Layer 2 of a small transformer language model trained on English Wikipedia (12 layers, counted from 0, width 64).
A neuron's activation on a vector x is SiLU(gate . x) times (in . x), where the dot is the dot product.
The model reads these tokens: "P" "eng" "u" "ins " "agreed " "to " "terms " "with " "All" "-" "Star " "center " "S" "id" "ney " "C" "ros" "by " "to " "a " "12" "-" "year " "contract " "exten" "sion " "worth " "$" "104" "." "4 " "million"

The vector x that enters this layer's MLP at each token. A number n stands for n times 0.033.
0 "P": 21 -30 -14 -10 -6 -76 21 -12 -18 -12 -4 37 -4 33 25 -11 25 -8 11 -8 -1 10 13 29 6 24 1 6 18 -54 17 -55 -70 -35 -2 34 28 -38 -95 27 85 2 -35 -4 -6 -21 -25 26 39 -15 64 31 -13 15 46 17 36 -2 -4 52 -30 -13 -49 2
1 "eng": -12 -17 -5 -34 11 -74 9 -3 -47 -34 21 19 55 5 -14 4 28 20 -2 -28 -14 53 43 62 21 14 -42 -4 -2 -53 5 -37 -17 18 -22 -8 19 -17 -29 -29 71 32 -56 -17 -10 24 -6 -7 2 7 60 34 5 -79 42 28 52 24 11 45 -11 5 -51 -29
2 "u": -66 9 -36 -19 22 -23 42 -10 6 -9 0 27 4 34 2 9 3 -13 -28 -39 32 52 47 8 9 20 -10 5 -8 -76 12 -41 -19 23 -10 8 27 -38 -34 -11 49 18 -8 -12 -1 33 -54 15 -7 2 71 34 6 -95 57 -7 6 -9 3 83 8 48 -40 -7
3 "ins ": 32 -14 -10 14 -26 -45 10 -27 -38 23 -18 29 34 -2 -25 11 2 1 -38 -16 15 -7 0 0 6 13 -50 47 -21 -15 -14 -40 -15 10 56 54 64 -38 53 0 29 -49 -2 -15 -11 27 -36 20 31 -18 28 16 -26 -16 74 -27 15 23 22 -77 26 1 15 52
4 "agreed ": 44 11 0 10 -24 -37 4 27 24 -29 -20 -36 8 -15 -18 -17 -50 -26 21 -38 -30 43 -20 -1 29 31 -62 0 4 -60 -37 -27 20 28 9 55 18 -35 70 -54 22 -29 42 29 20 -19 -4 -18 14 -11 77 11 -2 -34 -10 -50 20 28 7 -35 -5 16 -9 0
5 "to ": -10 -5 28 -34 1 -21 17 31 -69 12 2 -10 -2 -22 -20 45 -3 -23 -14 30 -3 0 -7 21 11 -44 13 47 23 -63 -7 7 1 -5 30 46 52 -42 79 -79 -56 12 1 -49 12 14 -20 -16 -30 -43 34 1 23 -5 7 -28 5 13 11 -36 -13 3 40 57
6 "terms ": 34 6 3 14 -31 -32 35 -31 -5 -28 12 12 24 -40 -26 21 -4 16 -31 -31 -32 -36 -31 3 23 43 -32 -7 30 -48 -37 -27 10 -12 36 49 16 3 72 17 7 -28 9 4 18 -19 8 7 20 -30 37 59 -35 2 -27 -7 3 46 43 -52 -61 -51 27 40
7 "with ": 8 32 30 -47 36 1 5 -17 -20 -21 0 -15 5 -57 -17 8 2 20 -4 15 -47 -21 1 18 23 -11 3 18 -10 -4 11 -31 4 50 -20 23 86 -49 68 -46 -65 -4 -16 -22 7 -7 -33 -33 -11 -61 23 -14 -9 3 -1 -69 -8 32 32 -14 6 -5 46 54
8 "All": 38 -45 10 26 71 -47 2 1 2 -40 14 39 25 32 25 -38 79 9 -34 -31 -18 45 -35 41 30 -6 9 -5 -23 -33 35 3 0 -10 -25 48 29 13 -14 -35 0 42 -23 12 4 20 1 -65 -24 -58 36 30 5 -14 24 7 -14 -3 40 44 -8 -1 46 -6
9 "-": 53 -11 -22 22 -3 -5 32 26 -35 -16 34 18 -5 22 32 -20 55 18 7 13 15 -37 -34 54 11 -19 1 2 -13 -35 38 -51 -21 17 -10 33 76 -19 -18 74 -15 17 50 -24 -3 -12 -11 -6 -9 -39 35 18 -16 -71 19 -23 -24 -27 17 73 -33 1 22 51
10 "Star ": 10 -25 -2 8 -19 -33 45 -8 -19 -32 48 31 42 -8 46 -42 9 36 -23 -17 -36 2 -32 30 -18 7 -33 17 3 -18 -22 -39 -4 -12 18 32 39 -8 20 3 -31 23 8 27 14 59 -8 0 10 -17 47 12 -5 26 50 -82 -19 68 26 -3 18 -42 56 -15
11 "center ": 22 27 11 1 -40 -59 51 -26 -6 32 9 22 58 -37 45 -1 -9 6 -19 -26 -5 -19 -17 34 -9 38 -19 -4 28 -46 3 -47 -10 -17 18 25 31 13 92 -34 -1 -40 -9 -12 -7 58 -24 29 35 -34 17 26 -4 -34 36 -14 6 50 29 -15 -2 -26 69 8
12 "S": 39 -70 -40 0 64 -12 10 -7 24 0 -17 2 47 21 24 -3 31 2 -32 -1 12 2 22 -24 14 23 7 0 -20 -42 45 -13 -61 -25 -33 32 32 -35 -65 9 73 -23 -19 -7 -10 -14 -45 9 59 -14 73 7 -13 16 35 10 28 -3 27 73 -2 10 -57 -10
13 "id": -11 16 27 -1 -43 -3 0 -54 -20 7 -42 57 27 20 25 -3 25 -5 -44 -20 -5 42 -12 18 -6 50 -30 -27 -12 -87 -30 -22 -43 31 27 42 -5 -45 -53 58 64 -3 -61 46 11 12 -8 15 -3 -11 25 24 -20 -63 -1 -15 21 0 -17 31 -12 -8 -41 -43
14 "ney ": 27 7 21 20 -11 -56 57 -8 -33 -45 22 16 -4 2 18 -36 -12 13 -39 6 -15 5 -22 38 5 -14 -53 20 26 -39 -26 -42 16 12 18 19 54 -24 72 -14 2 44 10 20 -13 39 -2 20 0 -6 68 12 -21 -46 46 -28 16 37 55 -23 28 -21 32 8
15 "C": 36 -74 -11 13 4 -16 20 -22 37 -2 13 7 -16 24 34 -31 28 -3 2 -4 31 23 0 5 15 20 -20 24 -9 -50 -21 -49 -43 -1 -37 38 48 -36 -94 24 74 -5 27 5 7 -3 -39 -4 19 -47 95 -15 9 22 23 -18 14 10 5 60 19 4 -14 -16
16 "ros": 34 -49 -8 16 11 -7 -12 -1 -18 24 -5 6 13 32 -12 -4 55 -15 -41 -90 -3 61 12 9 -8 -11 -13 8 22 -75 -50 -34 -35 24 -13 42 -23 -44 -34 -9 38 -29 1 -13 -7 10 3 -12 34 -43 55 -65 9 -51 -22 -13 -4 26 27 23 13 16 38 -37
17 "by ": 4 13 27 -3 40 -18 0 -4 -36 5 -34 17 10 -54 -7 -5 -27 19 -34 10 -10 -49 1 66 15 -20 -3 42 31 -11 10 3 -23 41 8 25 85 -54 58 -38 -73 2 -4 -37 -2 29 -9 -28 6 -35 -9 -10 14 -16 6 -52 5 35 26 29 0 48 47 33
18 "to ": -2 5 29 -17 21 -23 9 33 -76 19 5 5 -7 -20 -16 57 24 -10 -1 31 7 11 -1 49 12 -44 4 38 30 -49 -5 2 -20 -5 43 39 68 -37 59 -63 -39 17 3 -53 8 -8 -6 5 -27 -42 38 3 21 -3 15 -29 -7 8 11 -28 -35 4 58 38
19 "a ": -15 -14 -8 -7 15 -9 6 17 -72 -25 27 11 -4 -17 -12 -3 10 16 -85 28 -38 -6 40 -18 -18 -51 -20 49 5 -15 -6 42 -30 25 2 9 85 -37 22 18 -55 -4 2 -23 9 32 -43 6 1 5 35 6 -35 -2 5 -39 4 50 21 7 -14 -25 16 35
20 "12": 5 10 31 1 -20 -17 28 26 -47 -7 -13 74 -10 -2 30 -39 27 7 36 -5 -42 11 22 43 35 23 -28 -32 -9 -48 -7 5 -12 -40 -9 5 -21 -41 -65 14 -60 -2 -10 7 45 56 -23 -25 22 -47 -2 52 18 -49 -27 31 -43 9 -5 4 -9 16 -39 6
21 "-": 48 -7 -22 19 -24 2 40 -4 -38 -18 53 10 -11 18 30 -17 46 3 21 13 30 -56 -8 31 -13 -35 -9 -30 -26 -34 29 -65 -15 27 -5 20 76 -16 -33 62 0 -5 40 -32 18 -25 -31 -10 24 -45 35 11 -27 -43 -11 -9 -25 -4 5 47 -44 15 -1 66
22 "year ": 8 -36 9 12 -58 -11 52 3 -22 28 -23 13 44 -39 3 -29 -19 -4 -25 13 -10 8 -29 58 -5 45 -65 -5 9 -42 -26 -32 6 15 50 35 48 -6 51 -23 -8 -49 10 -26 19 49 -13 -7 17 26 29 26 19 16 43 -41 -43 41 7 -10 -6 13 33 11
23 "contract ": 23 1 45 12 -13 -40 5 29 27 -40 6 -11 -22 -22 18 -36 -22 -4 5 -21 -13 0 -29 43 2 58 -61 1 53 -49 -17 -61 -14 -15 23 32 33 9 72 -40 -9 -10 17 24 12 -11 -24 -17 10 -14 74 27 -10 -2 17 -49 8 48 47 -27 22 -1 27 45
24 "exten": -5 -8 -9 -27 18 -65 10 -41 14 -2 1 16 8 -34 10 13 -21 -13 19 -46 -6 66 12 -22 -14 31 -29 3 7 -82 3 -16 55 34 -21 34 3 -17 33 -53 49 12 8 22 -29 29 -47 6 -66 6 53 31 -15 -52 -18 -38 20 7 17 44 -37 57 -28 6
25 "sion ": 23 4 -26 21 -51 -48 12 -33 -36 -4 21 38 13 -47 -5 7 -14 -14 -50 -22 -32 16 1 44 -4 -12 -76 8 30 -12 -42 -68 -7 -28 20 30 69 -13 78 -11 34 -21 1 -5 -1 27 -17 25 24 -19 22 16 8 -12 2 -41 2 43 26 -39 17 -7 -15 24
26 "worth ": 48 0 13 -4 -7 -39 27 -29 -19 -25 5 31 27 -35 23 -17 -4 15 -14 -27 -25 7 -3 53 0 9 -42 16 26 -19 -3 -20 -9 16 28 7 63 -28 56 -45 -28 3 14 6 -21 71 -17 -54 -28 -34 27 -13 16 -63 -2 -28 -12 38 48 -63 29 16 58 19
27 "$": 22 32 31 26 34 11 -32 -26 -24 -9 -24 11 -38 -59 -27 19 43 -21 1 -49 -70 21 -1 -45 3 11 9 -5 25 -40 -60 -38 -50 -60 -31 36 28 -14 -20 -13 -25 -23 28 7 21 -3 -16 6 -14 -36 40 -31 1 45 -40 -19 -39 -5 8 -10 6 -21 6 66
28 "104": 20 2 28 19 -7 -6 5 4 -8 -1 -14 75 -31 -28 35 -37 13 18 3 -21 -73 60 -4 -9 14 18 -32 -27 13 -46 -10 9 -29 -50 -5 -16 -6 -12 -22 -5 -61 -4 4 -3 54 64 -27 -3 1 -72 17 15 -2 2 7 28 -66 23 35 -5 41 7 -8 17
29 ".": 32 -10 21 -39 -10 -9 -35 -33 -41 -16 -20 21 27 -18 5 5 21 -26 46 -33 -25 -54 9 -30 -11 19 -21 8 37 -24 -60 -11 2 -7 -26 5 14 -35 -40 -41 43 19 -10 -38 13 30 16 55 30 -26 46 -19 -29 37 0 14 -42 -12 -77 -21 27 -21 -22 36
30 "4 ": -13 -33 -16 35 -21 -11 36 13 -38 -26 -4 32 -12 -38 11 -37 -26 57 -16 -33 -8 -31 34 2 14 -20 -88 28 -1 -15 -2 -43 -12 -31 0 -5 58 -32 24 -29 -50 -34 32 1 26 59 -48 37 34 22 10 14 -25 2 -11 -9 -26 -14 19 1 27 24 -23 1
31 "million": 42 -37 31 0 2 -53 -23 -25 -8 27 -10 46 -30 -16 29 -8 -3 8 -57 -21 -27 51 -23 -43 1 66 -56 20 24 -46 -13 15 -6 -34 48 21 24 4 15 -21 12 2 1 1 11 10 -47 -10 40 -61 63 8 -10 7 1 18 -23 63 -31 0 33 5 21 13

Each question shows the input weights of one neuron of the MLP. A number n stands for n times 0.0063.

n45 gate: 20 3 -12 19 -9 19 -28 -71 -2 -49 -13 -5 13 30 -8 -5 20 18 30 0 19 33 -12 -45 39 -12 57 -10 0 -15 -18 -51 41 -6 29 -31 -8 24 11 0 -11 -62 17 -19 -60 -9 17 -48 8 15 -6 -9 -24 14 38 -11 12 -29 6 3 -28 10 -17 -43
n45 in: -38 10 15 23 1 0 19 32 -5 49 2 -40 -1 -15 42 -32 -7 -6 -13 41 -11 -32 18 19 -45 48 5 3 -17 -20 45 32 -14 5 9 24 0 18 -10 -26 15 36 -3 -18 11 -2 -29 26 -9 -14 43 -4 32 2 -14 -35 -39 44 10 9 35 -46 30 19
On which token does it fire most? 1 "eng"

n157 gate: 4 -28 0 11 2 0 -17 -8 -23 -19 13 9 5 -14 -4 7 -9 -5 -15 -40 -19 2 44 -10 -32 26 -23 18 -8 -44 31 16 42 0 56 -2 37 -21 -15 8 -40 11 6 11 -12 -33 -4 -4 11 -28 22 -24 10 -25 -20 -6 -2 1 9 0 -10 -1 13 -3
n157 in: 7 10 -20 20 8 6 -4 -1 26 17 16 -2 7 3 -39 -20 -45 23 -4 -4 -36 -7 30 -30 49 -29 -13 2 39 18 1 -41 -39 3 54 18 -41 18 20 34 -11 -8 16 -13 1 28 -17 5 10 -11 -14 -28 -21 -22 20 17 -7 13 0 -4 -51 -8 -17 -9
On which token does it fire most? 6 "terms "

n57 gate: -24 19 1 -22 23 51 13 6 -27 -10 12 -50 -4 -18 -30 23 29 21 37 15 -17 14 -47 38 49 -18 13 60 -20 -39 -11 22 22 5 -4 25 -5 18 21 28 -9 -5 10 -10 19 -8 -10 28 -18 -19 -9 -17 20 -4 -17 -21 54 -31 5 32 2 41 8 18
n57 in: 5 19 -63 20 -7 -3 -17 -34 -26 -6 -2 -10 2 -16 -16 -24 -38 58 13 -12 -31 -5 -1 -16 38 -28 -6 -25 -11 -4 -11 42 8 13 -14 30 27 5 -13 23 23 -11 -9 -1 20 -18 -15 -36 -21 -1 -11 40 -36 -10 -2 -43 17 12 -14 -1 5 64 -10 20
On which three tokens does it fire most, strongest first? 7 "with ", 17 "by ", 9 "-"

n109 gate: -5 9 18 13 5 -10 -42 0 29 36 -17 20 13 -2 -22 15 28 29 -31 1 9 36 13 5 -12 2 12 -13 -16 -18 -12 5 -2 2 11 -13 -45 7 -55 6 26 41 4 -20 24 -14 -27 -6 -25 -24 -22 56 -1 -83 -6 32 2 45 -6 24 23 -2 -10 -5
n109 in: -25 19 -11 16 -4 -12 -13 6 -26 -18 0 -6 31 -38 -13 -11 -24 5 -21 -6 13 -31 25 6 -22 -28 -31 -18 20 12 -5 -16 16 18 40 6 34 12 24 -2 -31 5 9 -22 1 23 -33 0 41 -14 44 -7 -11 -2 27 -20 35 -1 5 -52 -19 11 -5 22
On which token does it fire most, and how strongly? 1 "eng", at about 2.1

n52 gate: 7 45 -54 -75 2 29 20 -62 12 -28 -10 28 -4 28 -25 0 23 31 -20 0 36 21 -6 24 51 10 -24 3 6 26 -9 57 -13 16 -17 34 16 6 44 34 5 9 19 37 48 -16 -12 44 31 8 -34 -38 65 26 -12 -14 -25 -9 10 6 7 39 -9 -17
n52 in: 11 -12 50 42 13 9 -9 14 -20 0 27 -13 7 -37 -3 30 -38 -24 -5 21 -24 -58 -6 -30 -25 -9 54 -30 -17 2 12 -33 -10 20 33 0 -12 31 -23 -46 12 -32 -56 -70 -31 43 -16 -7 7 -9 22 43 -29 2 -14 26 16 42 -28 -20 6 -6 4 -8
On which token does it fire most? 9 "-"

n169 gate: 7 13 -4 7 -42 5 12 14 -20 28 7 36 28 -24 -9 5 11 -79 -10 15 -27 -22 -47 16 -1 39 15 -4 -27 -15 55 34 8 -26 -31 -17 -10 13 8 49 -19 55 -27 -17 -16 -9 6 12 6 37 37 8 35 18 -23 -6 -22 -16 13 7 14 60 19 8
n169 in: -14 20 -7 -12 -21 15 -27 27 -26 -34 -29 23 -2 -33 -34 -8 -45 16 -4 12 -15 -29 1 -7 -23 -10 20 3 -38 0 -9 -17 -4 -35 -19 -2 -23 28 6 15 19 9 11 -10 16 -6 -9 -4 -33 10 -5 20 25 -7 -34 -9 -10 11 9 -2 -10 -18 34 -3
On which token does it fire most, and how strongly? 15 "C", at about 0.63

n90 gate: 42 27 -5 26 -33 28 4 -2 16 -1 39 -11 -27 12 -11 -19 -11 -20 -25 -27 -26 -15 -7 -36 27 -18 -42 13 16 -19 36 -21 16 -36 23 -5 8 12 -30 -25 -35 26 -35 -23 -6 22 -18 10 17 -20 -14 -22 -15 46 -18 -12 19 3 13 -6 -13 46 -3 8
n90 in: -28 0 12 -30 2 -48 -22 -16 8 37 -52 -12 14 3 -13 7 -26 21 5 6 11 -4 33 -13 -18 -12 -9 4 9 -27 -6 -19 -39 27 -29 -25 -5 -15 36 47 -38 38 31 -11 -5 0 -16 16 -50 -7 -42 11 -33 -19 6 1 -25 20 3 -16 -31 -32 -5 18
On which token does it fire most? 19 "a "

n163 gate: 15 -14 22 33 -20 -7 8 24 9 -44 -17 -5 18 47 -38 -10 19 8 -24 22 -4 -28 41 11 8 15 -3 -9 15 -12 26 -49 -12 -31 12 27 17 46 3 -12 -55 22 44 1 -51 -18 -24 19 24 -38 -34 -1 22 -7 26 -18 17 13 -26 -10 23 -3 32 0
n163 in: 15 -24 31 27 -10 -1 16 34 23 -40 -21 -14 1 46 -40 6 -5 -13 -6 0 -3 -5 57 12 52 14 23 18 51 12 19 -12 -63 -2 -10 44 1 44 10 12 -28 36 49 -22 -10 17 4 28 -6 -28 -20 9 10 -10 30 -39 20 -9 -6 0 5 0 33 2
On which three tokens does it fire most, strongest first? 23 "contract ", 9 "-", 17 "by "

n34 gate: -66 6 6 -11 25 17 7 -35 56 -8 -10 -13 -56 31 -34 15 -50 18 19 24 12 -10 2 29 -37 12 -49 -3 38 -13 -9 25 -3 -1 9 2 -22 -16 -8 6 -26 1 33 -26 -3 12 -16 -51 6 19 21 14 2 43 12 17 6 8 1 12 27 -18 -14 -12
n34 in: 18 35 36 -3 -19 -24 -2 -24 -7 -30 -33 -42 43 2 8 -51 47 34 -9 -14 50 7 10 40 -14 12 22 24 -8 47 38 -15 4 6 26 -35 -6 -33 41 -2 -6 25 28 -10 36 8 1 43 45 -25 3 9 1 -40 -24 -1 16 14 1 15 2 -10 9 10
On which two tokens does it fire most, strongest first? 23 "contract ", 27 "$"

n74 gate: 4 -39 -21 26 4 -24 43 7 -22 -15 1 9 -9 18 -3 4 24 3 28 38 11 -1 -14 30 -14 14 38 0 -6 -48 -34 -4 62 -1 -19 -46 -2 -43 20 -9 -13 -24 19 1 40 -35 -1 0 -45 5 -12 9 -10 -28 -13 2 37 -15 -25 -26 37 -11 10 23
n74 in: 11 -41 -9 17 18 -18 27 -6 -10 3 10 7 -13 9 -12 -20 -12 -19 21 8 5 10 -2 4 -16 -2 11 14 15 -52 17 -41 54 1 -9 -45 -20 -11 34 35 -8 -28 3 14 2 -12 -11 12 -64 6 22 -3 9 -28 -11 21 36 34 -36 -6 26 -27 26 22
On which token does it fire most, and how strongly? 14 "ney ", at about 2.1

n135 gate: 28 -12 5 17 -12 -26 -49 4 57 -13 17 -30 -43 45 -15 9 -49 29 23 26 0 3 -1 17 0 24 -7 -12 5 -20 32 -36 -14 -2 -11 16 -3 9 7 28 -1 -22 8 -47 -1 23 -11 -27 13 -38 -20 -16 -31 18 20 -21 14 -19 -30 8 0 25 26 -21
n135 in: 16 9 -10 17 -42 -15 -39 -1 30 -16 -12 -23 -28 21 0 -1 -22 23 29 16 -22 11 21 11 23 9 -10 -6 23 -7 42 -16 8 8 -8 39 -12 -12 19 33 3 -15 10 -42 -1 8 -18 -29 2 -28 -16 -38 -13 10 41 -16 29 -34 -6 -3 6 18 58 -24
On which two tokens does it fire most, strongest first? 23 "contract ", 15 "C"

n128 gate: -44 11 -17 25 -9 22 -25 3 -37 8 4 10 -14 -23 -28 -39 -18 -29 40 -40 33 16 -11 -17 19 29 -29 -1 -2 -3 1 -2 35 -19 25 -43 24 -5 13 -6 -15 -15 -3 -1 19 -14 -18 25 17 27 12 -34 -18 -10 -14 15 47 23 1 -2 -28 -9 -49 -20
n128 in: 18 12 1 -6 -18 -3 -35 16 29 8 -18 21 -11 -2 11 27 58 36 4 7 -2 12 -27 29 -21 -12 -4 22 4 36 12 -10 -1 -22 21 -9 20 -12 -52 4 22 8 0 -18 -19 -1 -17 -19 -21 -32 -10 59 -10 -21 29 2 19 -23 -13 19 -2 -44 49 13
On which token does it fire most? 1 "eng"

n140 gate: -2 11 24 -32 -15 -26 -4 39 30 -6 -27 -12 49 -10 37 32 -7 13 -34 22 25 14 -8 -30 0 -11 -1 29 -7 90 -20 -24 -38 -10 -20 26 1 39 19 21 36 -8 -19 -27 16 1 -1 3 -39 -23 15 49 -41 3 3 -1 -30 23 8 -5 -11 5 -1 -26
n140 in: 0 -1 5 12 3 28 -29 -48 29 -15 7 -17 -19 5 1 -2 -3 7 -7 -2 -19 -28 5 -26 -9 10 -1 36 3 -30 0 21 -11 -32 -28 -9 2 43 15 -12 -34 -3 -2 -4 -10 -14 -21 -3 56 -3 -8 -44 33 19 -8 -12 29 32 -2 -31 -30 -27 -24 9
On which token does it fire most, and how strongly? 6 "terms ", at about 0.66

n25 gate: 19 -11 -1 -2 5 -18 -6 34 76 7 7 -25 9 -6 24 14 -32 70 -17 14 19 -9 24 -7 -25 1 22 -12 -14 34 12 -23 -26 1 -26 16 -22 28 -20 -7 -13 22 32 12 11 -24 -16 -21 -12 35 27 -10 -34 -24 18 -30 -15 -6 -23 -6 -13 -16 -10 -1
n25 in: -6 -12 17 1 19 8 9 -8 -7 -14 23 -14 -12 -19 -15 5 36 -6 6 7 4 18 -44 4 4 -7 -15 -10 16 -32 -16 18 20 18 29 26 23 -9 -2 36 10 -35 -5 5 -42 26 -5 41 36 -38 -19 12 39 -8 0 -27 29 -23 29 44 23 9 31 13
On which token does it fire most? 15 "C"

n171 gate: 9 5 6 -16 22 -8 0 16 28 3 17 3 -17 -61 2 -38 22 8 -53 3 -25 -12 -10 -18 5 -34 -19 -44 13 21 -11 -10 -7 -9 5 -94 -6 5 41 -8 -11 -29 -35 -31 -6 -19 47 -53 6 -71 1 -33 -35 -10 -20 -12 26 -34 -29 5 -12 -4 2 -12
n171 in: 3 5 25 -29 -13 13 6 9 16 -25 -2 -14 11 -55 -4 -11 39 -19 0 -2 -31 2 -17 -27 -22 11 4 23 -5 21 16 13 -4 -25 4 -67 15 8 27 -10 -19 6 -21 -30 -28 -6 14 -23 32 -57 -27 -27 -1 9 8 -43 0 -21 -21 27 6 18 -15 -20
On which token does it fire most? 7 "with "

n82 gate: 55 -6 -9 4 16 -32 10 2 22 9 -8 22 -8 -5 -24 27 13 0 -8 7 4 -14 -6 -7 -31 -2 37 2 -3 19 -23 -25 22 -12 -55 -45 5 13 40 -1 -5 -6 7 -30 -12 35 5 -44 -35 -2 -13 27 -45 -29 7 -36 -16 -13 0 -16 59 -3 -46 -10
n82 in: 22 -19 7 -1 44 -10 -4 -14 -10 15 -28 16 -8 29 -10 19 4 15 -19 -10 24 15 3 12 -36 -16 -9 -29 16 59 -40 -39 15 3 -26 4 -29 34 39 -32 -26 15 -24 11 2 9 -4 -18 -20 -3 3 -16 -23 -32 8 0 -14 -6 2 7 6 -15 1 12
On which token does it fire most, and how strongly? 26 "worth ", at about 1.5

n127 gate: -18 23 -9 -40 -19 -56 -11 17 13 -19 5 -9 -6 -18 7 -19 -20 -56 -19 1 -1 -4 -6 10 11 25 20 23 -12 -18 -24 12 -6 -39 -41 -57 -3 -28 -6 18 -44 47 -2 -9 -24 -3 -44 1 -11 1 -9 22 -18 -14 -19 -14 -12 -65 26 17 20 42 29 -30
n127 in: -13 1 -15 -8 10 1 4 -26 19 17 -9 -45 -15 53 30 -3 17 17 9 -34 32 54 -11 17 -1 -30 -7 18 -2 -2 -31 -28 15 -9 -27 -36 -31 -13 17 8 8 15 -2 31 -3 35 -19 -29 10 -14 26 -21 -6 15 15 15 -13 32 2 9 -10 19 -21 -10
On which two tokens does it fire most, strongest first? 2 "u", 24 "exten"

n134 gate: -27 -31 34 22 18 12 9 18 29 6 19 18 32 -22 -9 3 -36 -14 -37 14 -40 -24 8 34 -20 -26 13 -3 5 5 -8 44 -17 29 -5 12 -30 43 -6 -2 -12 27 -27 -17 2 -2 6 5 7 20 2 -3 47 -1 -13 2 17 -4 -22 -6 4 21 8 15
n134 in: 17 22 -19 14 -15 -6 -4 20 -11 -4 22 -1 4 -12 38 19 -15 -32 -10 -4 14 -6 42 -18 -14 26 -28 13 -17 15 26 -16 14 -26 1 -3 9 -43 -15 7 -21 38 -15 11 -12 3 -17 -12 -11 27 -20 -41 -26 7 -28 -4 9 -12 24 28 -35 -3 10 16
On which token does it fire most? 19 "a "

n174 gate: 12 -32 15 12 -59 -30 1 5 32 -7 -7 14 35 -11 5 5 23 33 -15 -9 -15 -1 9 -23 4 -9 48 13 -4 -30 -12 20 -21 35 12 -55 32 -3 29 11 -50 31 -10 17 -27 -32 18 17 -1 -46 -15 23 -34 20 6 -7 -28 -8 -16 25 52 -2 4 25
n174 in: 14 4 -24 -10 5 48 32 -38 6 9 9 46 -18 19 32 19 13 -14 -19 8 -3 -23 3 -2 34 18 -27 39 -49 -4 1 29 31 -2 -40 8 -50 -4 17 24 5 35 9 -2 -7 17 -7 -20 -27 -3 14 -56 22 26 -14 -1 5 31 29 17 2 -10 -23 -4
On which token does it fire most? 28 "104"

n35 gate: 0 -24 -8 37 2 12 -31 -23 2 3 1 5 -3 8 12 -4 -3 -23 3 41 15 -1 8 -2 -8 -1 -1 46 3 14 17 -28 16 -17 -58 -28 8 -59 -28 10 10 -15 -7 -37 13 -24 8 -42 -14 20 -22 24 -7 12 -18 10 15 22 -31 -47 1 -9 -20 -8
n35 in: 5 2 5 -1 -36 -6 -13 -43 -23 -1 21 -13 -10 -44 -18 -38 -5 -19 44 16 1 -21 20 -44 16 18 -21 26 -12 -5 18 53 -14 -46 -4 -16 8 -45 -24 6 -7 18 28 -7 19 -40 3 -4 6 14 12 13 -8 11 -41 -43 -17 13 -13 13 32 37 12 -10
On which token does it fire most? 29 "."

n71 gate: 16 -1 4 28 9 -8 27 -16 -3 -20 31 -8 -3 3 17 -9 -21 -16 -5 31 31 -4 34 -1 4 -44 -1 5 -15 3 -11 -3 41 -3 4 23 2 -8 -58 -43 -20 -17 -25 -12 2 39 45 -15 -16 5 24 11 -12 -12 -27 -39 12 -9 -2 -24 33 0 -7 28
n71 in: -4 9 0 -15 17 16 -16 -11 18 32 3 -19 33 -22 26 -36 -31 12 -11 21 24 3 34 2 -8 -6 10 25 7 44 -18 23 23 3 15 44 17 9 -32 -2 -5 28 16 -4 -15 35 5 7 11 22 -1 23 43 -8 16 -4 -23 1 5 -24 14 -25 20 32
On which token does it fire most, and how strongly? 26 "worth ", at about 1.1

n23 gate: -27 0 1 -25 24 -25 -10 14 19 14 27 9 8 -33 -17 0 -20 0 14 3 18 -5 20 21 -35 0 14 12 -69 -26 -29 5 -36 -4 25 10 -5 18 15 -15 4 4 -10 -1 -3 10 -31 21 -33 -57 10 -17 6 12 8 0 21 -33 24 2 -31 5 -11 -28
n23 in: 41 19 20 29 -3 -30 0 3 -23 -41 -19 -2 19 -9 4 -10 3 6 -25 -7 -20 -18 5 -26 -1 -43 20 10 2 28 -28 34 1 6 -10 19 8 -10 -37 -20 -1 -8 -7 -3 -11 21 6 9 17 -14 26 23 18 -33 -3 -7 -18 -20 1 -25 35 11 -3 -10
On which token does it fire most? 5 "to "

n138 gate: -16 -21 14 -16 -30 13 5 -35 9 7 -30 -2 -24 16 17 -1 8 -9 16 2 -31 11 15 -25 8 16 30 17 48 6 -7 -45 -35 13 -21 -38 -5 -5 2 63 -20 14 -42 -21 -32 9 26 -7 -43 7 -17 0 -24 22 8 -34 -53 -40 15 12 35 21 1 -20
n138 in: 15 30 -23 20 -26 30 23 -23 17 -23 37 20 -40 -42 -13 -45 14 19 26 27 18 -14 -17 18 37 -4 7 -1 31 -3 12 -1 -6 -19 -26 0 8 -43 10 10 5 35 -16 -20 37 21 -38 36 -34 -16 -46 -39 7 -17 -20 -12 5 25 34 31 41 35 33 -28
On which token does it fire most? 28 "104"

n110 gate: -16 2 -37 30 -13 19 -7 18 -36 -25 -11 15 -3 -10 -19 36 3 -3 -17 -6 -28 11 -9 -21 8 19 -1 20 47 -20 -14 24 16 -54 -4 -23 25 0 -17 -25 -17 2 -17 1 27 33 -5 47 3 -5 35 18 23 3 -34 -30 7 -8 -2 6 38 26 28 -11
n110 in: -36 -7 -44 3 -41 3 10 20 -22 -21 22 20 -1 -15 3 22 5 -23 -14 9 -29 -24 -21 -31 -9 16 0 2 21 -28 -3 -5 25 -23 1 -39 -13 31 4 -19 -19 -5 -42 22 -2 18 -10 -13 13 11 32 9 -5 34 -8 -24 -8 -33 16 4 60 49 41 27
On which three tokens does it fire most, strongest first? 30 "4 ", 28 "104", 27 "$"

n53 gate: -29 28 -6 -24 22 -18 30 -15 -14 -13 -10 -32 37 4 -58 7 -17 -34 -6 44 4 -11 9 -24 -2 -25 30 -18 1 -13 37 -32 16 -23 -12 1 1 -16 25 15 9 -15 -25 -22 2 33 -2 -30 0 -6 -25 8 22 2 -33 2 -12 -53 3 0 -4 39 14 24
n53 in: -57 16 1 -24 7 23 12 -20 16 -32 21 -2 11 12 -39 -10 -4 -10 -23 34 18 -3 -14 -13 30 -59 17 -40 -2 0 17 -10 7 -39 -2 -15 7 0 5 1 -16 -37 -8 3 8 11 8 0 -2 -27 19 5 -11 3 -51 -13 5 -11 5 -9 -28 27 18 24
On which two tokens does it fire most, strongest first? 5 "to ", 7 "with "

n98 gate: -46 -1 47 21 38 -45 36 24 21 5 2 10 46 0 -17 -5 -36 10 -34 6 -18 -7 21 12 -45 14 1 19 1 6 -5 -47 7 26 12 -7 -48 34 -20 25 -31 10 5 10 -56 -23 -7 -4 32 2 3 -31 -13 6 -22 -8 30 -57 -55 -35 -8 -5 8 33
n98 in: -36 -3 -14 0 -19 -21 21 9 19 -4 27 5 15 -37 6 -13 -11 1 -27 7 39 8 28 -20 -13 3 28 8 -37 43 -6 -47 0 1 6 -10 -59 16 -67 2 -8 14 -22 -26 -6 -2 -2 -31 26 -8 58 -21 -25 -35 -31 -31 -18 9 -11 -6 22 7 -27 -9
On which token does it fire most? 18 "to "